Layer 7 of a small transformer language model trained on English Wikipedia (11 layers, counted from 0, width 128).
A neuron adds its activation times its output weights to the MLP's output. To switch it off is to set its activation to zero at one token and run the rest of the model.
A neuron's activation on a vector x is ReLU(weights . x + bias), where the dot is the dot product.

Input weights of the MLP neurons that the questions are about. A number n stands for (n - 500) times 0.0009.
n85 (bias -0.034): 362 481 609 501 512 581 440 396 584 587 463 484 587 485 402 558 637 399 509 546 412 626 505 651 704 483 416 469 367 620 722 421 428 463 445 690 571 513 591 607 599 370 211 379 463 389 653 669 555 344 366 358 527 581 367 632 571 592 428 474 588 506 425 597 575 520 601 498 561 607 438 365 452 607 535 313 714 444 540 431 502 314 582 454 411 469 485 727 479 622 501 337 630 623 631 600 440 346 426 331 442 490 588 692 503 335 495 664 356 432 529 434 434 543 431 366 463 450 530 459 461 441 397 558 426 624 581 382
n216 (bias -0.028): 648 596 487 388 641 650 588 480 243 673 519 499 526 396 590 464 468 482 503 308 500 460 345 630 498 700 376 587 505 590 555 443 487 522 494 362 540 429 614 243 470 459 367 462 586 406 561 497 628 432 382 625 516 457 477 348 289 391 682 375 448 383 209 345 691 478 517 472 620 334 586 697 388 452 770 510 499 653 469 474 496 542 515 611 623 743 177 607 624 499 727 579 463 642 337 594 437 644 313 461 367 396 644 311 633 446 482 513 352 249 650 476 580 495 580 395 658 529 378 560 516 547 508 547 496 584 457 463
n287 (bias -0.037): 601 550 263 324 505 369 584 376 253 601 493 544 532 415 454 542 588 423 348 530 496 619 536 618 510 454 482 808 571 584 648 627 525 285 432 605 651 518 429 568 472 365 528 340 556 420 531 579 571 382 495 575 496 585 454 474 324 231 527 516 612 544 247 689 469 411 812 559 564 364 614 435 550 429 454 718 460 430 400 479 766 593 479 214 410 481 625 543 453 522 606 708 334 394 593 331 438 547 423 211 361 465 528 475 591 472 572 472 468 571 806 576 629 506 538 298 658 387 566 468 432 564 629 455 463 828 568 334
n318 (bias -0.009): 548 337 96 375 515 502 408 303 515 541 633 728 344 575 365 426 407 467 425 606 434 482 413 620 600 475 527 431 663 630 483 511 339 480 421 526 551 543 448 679 538 613 109 624 442 506 431 778 555 474 467 279 243 473 464 464 577 438 268 489 463 607 316 448 492 339 442 504 188 533 411 568 443 611 531 415 901 451 540 419 528 539 696 713 618 529 567 611 421 220 413 571 477 326 607 740 473 610 585 394 374 478 488 610 354 495 604 718 443 468 591 719 527 381 454 580 572 509 453 514 571 441 405 546 638 705 750 416
n358 (bias -0.007): 587 532 172 138 542 460 689 541 611 581 484 274 454 429 384 298 559 368 441 397 529 293 506 567 422 438 735 552 555 553 501 565 346 597 485 491 483 575 501 551 592 558 489 552 470 727 522 420 561 579 223 377 437 579 451 305 562 273 547 403 402 435 577 975 444 597 500 427 216 540 500 568 536 444 352 471 358 603 434 669 650 550 568 478 571 550 307 354 534 332 598 585 681 319 428 465 457 464 519 513 486 509 542 552 498 529 472 722 601 304 448 604 738 552 513 247 448 726 484 230 682 485 355 475 675 715 646 465
n427 (bias -0.042): 313 609 584 426 314 500 415 236 623 525 363 429 481 369 518 482 739 408 622 185 414 584 559 634 611 603 651 663 427 599 433 584 569 539 358 404 650 530 591 484 585 519 444 181 566 708 563 593 752 477 381 410 463 587 590 446 406 371 728 431 560 539 344 694 317 486 629 554 513 407 280 645 584 503 330 571 522 653 537 642 686 628 556 421 463 618 440 442 347 580 480 663 757 524 503 611 432 534 354 297 549 427 419 591 216 445 606 537 491 367 456 719 610 408 461 181 603 401 395 316 402 374 289 451 584 695 491 630
n432 (bias -0.032): 604 298 418 360 637 620 555 558 540 595 464 345 480 485 505 64 499 412 444 669 621 327 452 687 323 294 507 692 614 526 447 480 350 194 631 523 438 557 514 439 401 387 314 461 481 507 536 617 516 411 454 664 603 705 575 403 553 592 398 506 352 545 480 771 543 515 608 614 497 623 603 415 505 525 697 543 595 420 576 410 534 651 528 593 453 496 655 216 446 501 319 534 405 291 460 559 495 535 366 271 342 371 392 684 566 455 630 532 385 686 724 418 537 497 303 431 606 726 348 497 364 645 613 621 713 396 562 615

Output weights of the MLP neurons that the questions are about. A number n stands for (n - 500) times 0.00081.
n85: 711 370 496 616 396 331 382 569 672 549 631 535 453 402 501 556 404 642 595 648 311 529 620 527 435 584 584 455 420 480 561 616 404 507 516 633 375 401 607 528 530 506 470 552 511 563 320 419 401 780 562 486 457 384 502 467 336 475 382 585 627 504 575 348 526 454 444 294 272 411 641 620 237 570 479 462 507 343 550 596 545 406 382 445 388 367 500 300 540 530 613 573 382 404 604 612 561 539 461 636 501 464 514 411 563 536 517 616 535 499 672 569 459 418 441 398 542 663 388 476 403 750 448 519 658 666 537 695
n216: 491 604 503 564 445 469 448 468 510 244 437 544 721 630 710 350 533 349 526 435 457 616 279 488 213 442 664 435 538 363 570 411 419 521 480 616 675 582 495 471 601 554 588 538 296 788 578 375 554 573 493 212 485 470 739 518 576 542 443 361 524 658 584 704 264 413 569 570 483 609 703 540 430 399 470 508 487 600 465 700 493 474 445 523 375 453 566 196 379 525 405 366 240 534 747 582 574 254 545 529 331 393 522 456 389 631 556 644 467 334 531 503 378 349 329 772 539 590 698 482 398 598 620 419 497 456 459 709
n287: 621 395 612 470 481 437 441 688 564 621 496 703 566 514 852 486 372 480 489 338 433 311 480 418 546 499 587 399 403 386 593 639 363 623 170 526 471 575 549 663 558 567 542 630 507 387 429 546 499 266 504 598 547 425 586 364 390 601 665 633 426 202 552 616 454 485 549 289 269 622 243 313 466 618 514 219 534 625 643 795 654 282 620 632 515 670 454 578 500 648 462 283 501 662 487 346 530 318 470 395 468 439 480 567 630 486 545 474 660 258 608 250 699 592 701 277 475 344 520 395 580 454 547 567 493 601 573 458
n318: 485 477 470 527 607 458 360 501 539 357 577 776 688 781 558 433 485 477 519 537 556 473 462 511 460 348 413 599 487 456 624 388 605 709 525 468 424 486 445 564 411 692 466 517 528 422 498 364 657 511 259 273 521 662 270 710 484 487 138 551 374 527 589 370 561 534 243 536 431 518 295 407 643 435 372 317 604 619 427 593 430 811 694 544 372 523 585 577 437 457 344 524 487 565 388 724 697 446 852 254 404 396 446 527 371 917 329 368 674 584 507 583 342 238 622 593 521 399 423 459 535 500 471 606 322 596 508 751
n358: 506 202 592 719 400 214 564 637 441 411 597 713 546 489 581 513 368 483 593 728 340 361 602 572 424 580 521 386 269 553 625 314 396 750 355 574 331 565 697 607 693 282 299 234 461 551 425 578 495 269 281 413 430 295 437 587 238 614 495 601 710 432 688 435 683 400 441 331 384 455 663 594 475 786 850 425 549 375 330 413 411 435 563 584 588 423 460 570 651 474 429 505 559 648 482 594 658 627 728 488 338 624 494 493 429 226 512 460 446 483 428 543 539 689 515 490 715 461 417 361 571 566 583 426 346 676 349 672
n427: 429 449 413 632 602 587 193 450 454 395 699 511 442 428 343 385 633 371 718 675 174 360 666 399 556 465 514 540 403 375 247 385 414 771 675 272 453 597 380 813 526 295 569 677 431 434 554 724 200 512 500 627 622 390 350 506 367 437 561 722 670 539 487 583 568 540 619 793 635 605 577 426 594 372 214 520 663 638 594 172 388 400 630 476 524 456 419 296 550 462 418 711 361 609 27 445 402 391 694 589 569 620 521 639 550 590 624 481 395 526 303 516 526 319 475 39 653 523 396 637 616 674 516 625 610 561 324 730
n432: 570 590 433 654 445 605 487 584 583 395 475 224 493 684 625 516 609 715 712 284 388 517 357 462 402 464 370 555 602 473 419 589 380 595 715 297 459 358 515 575 546 711 520 480 557 525 517 474 265 608 290 552 434 442 488 469 578 792 335 399 518 464 488 503 526 407 295 519 328 722 455 541 495 526 769 570 177 332 313 331 587 710 318 662 411 641 357 461 668 414 486 458 568 740 568 473 586 472 507 821 498 484 501 391 583 375 202 479 412 481 621 371 465 567 626 501 636 370 284 474 663 662 576 518 555 367 639 665

Each question names a token from some text and the token that comes next. It shows the vector x that enters the MLP there. A number n stands for (n - 500) times 0.015.

Then comes g, the gradient of the next token's log-probability with respect to the MLP's output, scaled to length 1. A neuron's effect is roughly proportional to its activation times (output weights . g). A number n stands for (n - 500) times 0.00073.

"k", then "er"
x: 420 546 454 550 603 540 593 608 546 552 519 591 545 612 429 529 475 429 515 387 460 491 579 417 569 538 431 524 476 304 443 483 517 463 457 483 592 466 449 429 500 502 443 604 387 499 535 365 417 489 461 541 507 523 466 554 445 522 440 483 573 362 439 460 463 562 490 544 650 521 429 523 598 470 614 461 560 487 417 520 393 482 410 570 599 580 463 371 520 520 487 527 573 454 503 469 593 460 538 530 497 544 525 513 588 794 392 424 550 417 352 510 386 420 502 549 523 477 489 563 481 471 632 465 342 531 415 637
g: 616 322 378 641 384 581 472 603 497 725 426 393 558 498 587 271 773 417 672 552 509 578 387 552 513 583 593 452 532 494 494 384 461 643 315 298 578 556 665 489 359 394 633 449 254 342 528 370 615 502 521 480 679 403 702 646 708 480 266 216 504 412 652 448 396 623 692 566 432 520 498 521 635 575 616 486 396 360 516 577 440 409 496 431 507 513 398 513 593 608 441 303 515 743 611 328 595 255 602 653 501 670 539 475 515 536 343 583 458 541 513 259 497 462 413 625 404 551 491 443 410 613 456 670 494 150 323 691
Switching off which neuron hurts the next token most? n216

" have", then " a"
x: 491 513 526 440 535 523 487 555 521 495 440 432 599 408 523 501 487 519 446 481 599 544 517 553 548 521 460 519 495 194 391 585 492 441 565 486 462 523 471 538 432 540 487 543 512 384 469 521 483 536 546 480 446 561 552 477 525 415 507 474 454 493 418 466 490 503 481 484 543 466 620 511 569 466 516 398 434 555 482 501 539 540 441 498 447 387 457 526 574 500 574 543 533 400 650 456 594 502 557 466 505 959 485 473 507 564 453 431 576 510 477 463 446 486 511 350 454 416 535 547 491 593 485 540 442 534 507 457
g: 501 404 684 489 652 532 431 610 341 548 325 703 557 704 478 560 598 529 633 458 691 632 639 354 695 397 559 330 629 459 464 503 461 468 522 640 344 703 382 449 600 540 763 377 296 432 411 365 296 543 458 586 623 452 622 478 326 499 535 671 249 427 548 682 491 428 512 379 543 442 415 353 597 613 383 356 454 468 445 657 279 637 386 616 328 544 383 732 642 561 330 335 440 585 590 522 496 493 653 645 315 486 547 372 658 571 708 422 354 660 316 489 326 562 437 379 515 258 503 463 432 483 543 607 658 308 596 464
Switching off which neuron hurts the next token most? n287

"b", then "ins"
x: 364 636 453 516 608 398 494 521 440 555 506 538 524 569 465 535 507 576 481 461 638 508 346 443 653 479 494 421 484 406 468 568 490 490 586 607 459 383 405 490 511 563 540 600 465 484 538 490 354 431 515 615 465 506 538 445 470 409 549 518 539 553 435 427 523 649 414 452 678 504 397 584 420 466 565 471 468 433 386 526 373 516 426 574 547 440 470 460 500 484 538 572 540 526 427 566 596 586 454 507 548 558 450 409 497 711 415 515 579 562 276 429 317 459 504 514 365 490 475 636 411 456 562 452 432 580 457 654
g: 473 503 240 435 655 734 557 574 636 363 476 584 535 511 364 401 594 528 233 555 630 456 500 628 520 436 418 527 270 540 660 238 697 443 404 574 707 358 547 371 478 520 691 574 422 593 617 526 531 446 662 502 77 303 548 416 427 540 387 410 381 498 522 480 451 565 444 502 548 345 400 645 629 489 509 570 678 476 589 701 371 372 394 544 612 490 392 575 454 505 487 518 461 513 379 371 353 380 472 521 583 244 350 549 656 439 587 683 616 477 571 784 494 520 363 417 766 610 650 339 546 481 502 256 664 626 559 536
Switching off which neuron hurts the next token most? n216

" agre", then "ed,"
x: 422 443 534 431 602 529 523 554 505 544 449 448 505 539 590 498 610 458 466 418 472 523 463 498 552 614 510 580 472 194 496 625 598 524 528 367 453 442 454 472 469 596 635 407 423 453 464 532 470 360 548 531 548 633 540 526 616 524 584 457 516 492 516 523 498 522 554 519 528 499 517 536 571 479 449 412 462 428 546 357 446 536 357 601 457 503 482 571 500 497 529 637 459 529 525 479 593 528 498 465 409 785 527 504 443 453 384 438 482 446 428 525 441 503 512 454 506 390 507 346 554 620 482 463 534 499 479 547
g: 468 521 350 507 561 545 699 511 492 608 437 554 589 382 276 430 526 336 629 642 513 652 546 327 328 299 591 502 454 449 490 640 338 661 601 526 597 344 477 468 434 570 409 507 431 507 444 734 368 523 543 338 469 285 566 591 554 459 477 591 473 199 714 448 611 392 573 535 607 307 446 669 566 527 509 469 428 406 337 553 509 588 611 488 341 281 889 353 533 265 367 429 636 374 565 332 466 586 558 463 427 507 448 704 399 519 530 243 456 639 485 610 458 545 633 679 434 483 480 574 402 672 699 730 544 706 285 635
Switching off which neuron hurts the next token most? n427

"\n", then "=="
x: 497 504 435 469 561 405 495 494 473 505 502 538 472 496 473 426 481 508 475 515 519 491 507 527 467 545 523 504 521 59 513 528 492 469 569 534 488 479 497 484 506 550 502 504 473 454 497 532 568 473 515 460 477 525 503 555 536 528 451 525 557 484 461 442 553 497 515 479 508 544 430 479 467 447 425 420 516 496 574 483 533 509 480 514 495 573 518 569 446 533 539 508 470 471 486 631 600 513 615 478 485 549 488 531 514 757 513 495 488 529 476 492 344 500 450 563 457 399 539 471 516 590 487 487 470 527 503 505
g: 579 652 490 438 572 478 506 378 294 820 660 492 333 308 635 512 731 539 319 583 687 401 751 438 255 501 643 542 468 572 561 413 647 305 302 425 506 437 596 404 647 469 349 439 555 557 355 585 602 506 567 462 361 317 392 430 204 641 619 353 763 667 588 443 373 412 459 514 675 445 396 457 451 470 556 562 410 646 536 441 585 224 597 590 713 450 611 548 458 596 574 616 477 354 521 526 458 423 215 482 441 522 490 701 664 439 592 595 266 665 599 430 485 453 522 343 438 525 399 552 600 540 384 492 638 473 508 380
Which neuron, switched off, raises the next token's probability most? n318

" E", then "sc"
x: 559 516 608 551 539 515 553 504 534 410 498 468 538 440 528 494 492 539 418 519 505 508 368 543 527 455 558 350 548 127 494 545 574 513 552 464 449 562 468 523 469 403 539 574 407 450 458 482 335 429 492 519 490 518 472 552 579 601 407 440 505 519 495 534 486 504 451 579 489 514 510 497 409 427 557 455 509 460 508 487 528 599 454 464 556 424 562 512 577 495 445 515 449 533 443 421 619 475 539 426 568 543 458 517 516 693 500 545 548 499 396 485 445 554 436 510 498 568 572 573 528 531 536 487 581 485 584 466
g: 389 476 446 453 502 760 468 451 459 363 273 486 435 673 506 650 497 485 639 431 634 466 442 633 449 635 524 488 647 570 555 385 414 631 561 475 436 835 479 739 554 359 448 537 632 571 312 416 358 646 426 653 566 564 640 539 473 456 620 466 760 497 415 403 505 422 570 746 446 417 560 438 597 732 589 595 239 390 499 345 399 719 322 514 416 366 457 447 441 537 426 332 403 422 393 579 495 584 644 548 374 469 608 374 383 485 282 572 270 584 384 517 417 397 639 498 409 586 840 349 526 398 691 412 306 318 534 690
Switching off which neuron hurts the next token most? n432

"eter", then "an"
x: 437 604 489 432 551 364 522 527 363 450 543 416 520 502 515 517 537 478 423 502 490 528 463 455 486 427 519 400 526 175 460 484 539 453 485 379 571 491 411 400 529 451 658 527 429 576 439 473 439 478 491 487 510 561 507 601 576 580 514 479 516 484 480 487 538 590 560 456 562 518 385 505 651 539 504 463 544 551 498 563 561 520 443 558 536 687 517 439 468 576 551 509 514 572 521 536 607 567 527 395 598 681 502 549 648 603 497 510 502 453 501 474 472 424 425 426 430 456 481 481 421 471 412 495 472 555 403 510
g: 592 356 642 439 397 358 565 369 569 508 511 546 694 457 591 597 541 549 656 439 319 567 420 618 429 454 665 535 491 396 325 766 601 563 604 536 139 308 574 651 589 341 638 468 617 461 480 430 424 508 730 379 556 621 394 788 591 622 445 528 566 297 400 580 587 382 508 504 581 569 717 269 533 433 334 434 473 422 415 439 399 486 494 598 363 417 764 336 621 347 501 605 503 533 404 421 484 408 580 345 482 632 518 692 409 515 485 418 569 577 353 301 524 611 478 539 382 390 499 675 763 708 507 641 389 325 337 281
Switching off which neuron hurts the next token most? n427

" colle", then "ges"
x: 419 603 590 495 531 424 568 449 474 461 488 414 608 511 647 557 470 478 444 463 440 485 446 564 547 542 567 471 516 180 434 481 515 499 600 423 523 490 425 518 563 438 541 400 497 505 478 525 409 378 536 503 483 536 555 505 408 521 551 446 483 533 417 549 446 557 524 680 524 535 623 556 422 506 434 491 606 450 498 550 476 519 371 478 491 397 506 529 439 503 602 603 420 621 550 446 577 570 514 475 536 720 473 521 526 485 407 415 555 424 395 524 354 568 470 513 493 575 466 535 518 641 486 426 484 567 406 505
g: 398 700 307 469 359 528 641 485 358 337 325 483 457 492 515 491 524 400 619 974 541 362 443 548 743 567 618 461 486 541 689 458 597 668 413 687 415 242 511 628 485 472 329 436 547 455 488 513 379 428 287 549 364 349 494 540 431 437 388 507 594 683 469 420 540 385 705 516 408 468 592 454 436 577 573 649 473 560 428 675 592 381 295 296 661 787 504 600 231 536 438 439 423 574 625 661 505 534 480 352 472 427 425 346 636 421 613 677 705 739 493 334 577 494 536 636 648 416 353 411 401 502 400 530 481 510 411 528
Which neuron, switched off, raises the next token's probability most? n427

"f", then "it"
x: 391 624 530 548 489 338 608 534 467 443 433 461 460 502 563 430 576 548 471 469 505 466 429 541 496 465 533 568 539 249 422 528 447 495 538 469 608 607 357 451 455 479 536 502 508 435 540 515 378 385 615 620 451 555 571 397 570 413 585 501 563 526 452 442 542 599 438 478 573 596 497 487 544 536 553 586 440 486 532 553 565 424 515 551 498 473 465 516 596 503 565 588 489 432 423 461 580 564 416 539 514 597 518 399 559 670 427 519 462 508 310 407 260 465 483 550 427 489 493 597 576 574 495 519 400 569 431 428
g: 610 336 480 409 429 505 452 294 224 651 245 612 314 646 576 503 435 483 422 738 340 358 809 407 232 563 540 674 689 499 383 603 680 313 487 554 485 482 448 481 329 521 569 417 643 465 615 563 633 587 533 447 619 537 231 492 382 525 385 491 750 325 407 532 430 596 442 264 627 290 273 445 355 495 491 624 472 484 555 470 713 590 329 449 539 662 523 565 477 661 635 533 615 288 530 579 512 547 702 575 339 498 530 569 634 452 511 601 517 481 573 625 501 384 479 368 333 459 540 581 653 355 540 642 419 627 573 493
Which neuron, switched off, raises the next token's probability most? n216

" was", then " taken"
x: 430 520 600 453 538 488 515 478 477 536 502 456 473 494 455 555 521 507 426 499 529 440 450 543 514 586 445 522 505 134 462 473 579 476 548 499 480 478 546 524 551 456 414 511 381 512 562 472 478 439 530 506 475 607 518 349 458 481 563 507 496 458 557 462 539 497 524 514 428 551 528 477 595 505 517 418 490 543 522 421 494 517 494 520 430 431 433 540 580 455 580 486 490 515 557 444 587 534 522 447 488 916 484 503 601 548 477 450 512 498 473 434 432 530 473 424 529 520 503 557 515 568 540 543 420 514 550 435
g: 452 622 555 433 514 717 652 489 525 518 625 269 636 335 408 469 472 429 313 424 577 371 514 487 554 742 524 542 473 524 448 439 536 472 343 328 243 410 566 365 283 678 369 598 567 379 687 432 675 412 688 582 447 594 421 696 451 350 720 489 420 482 458 633 706 569 554 567 517 200 625 529 591 531 503 279 528 469 478 637 554 704 478 423 500 569 613 372 654 359 491 769 509 379 585 509 501 452 393 218 616 467 662 388 505 260 432 502 407 624 814 520 593 343 396 437 757 576 452 373 391 497 455 454 458 555 421 508
Which neuron, switched off, raises the next token's probability most? n216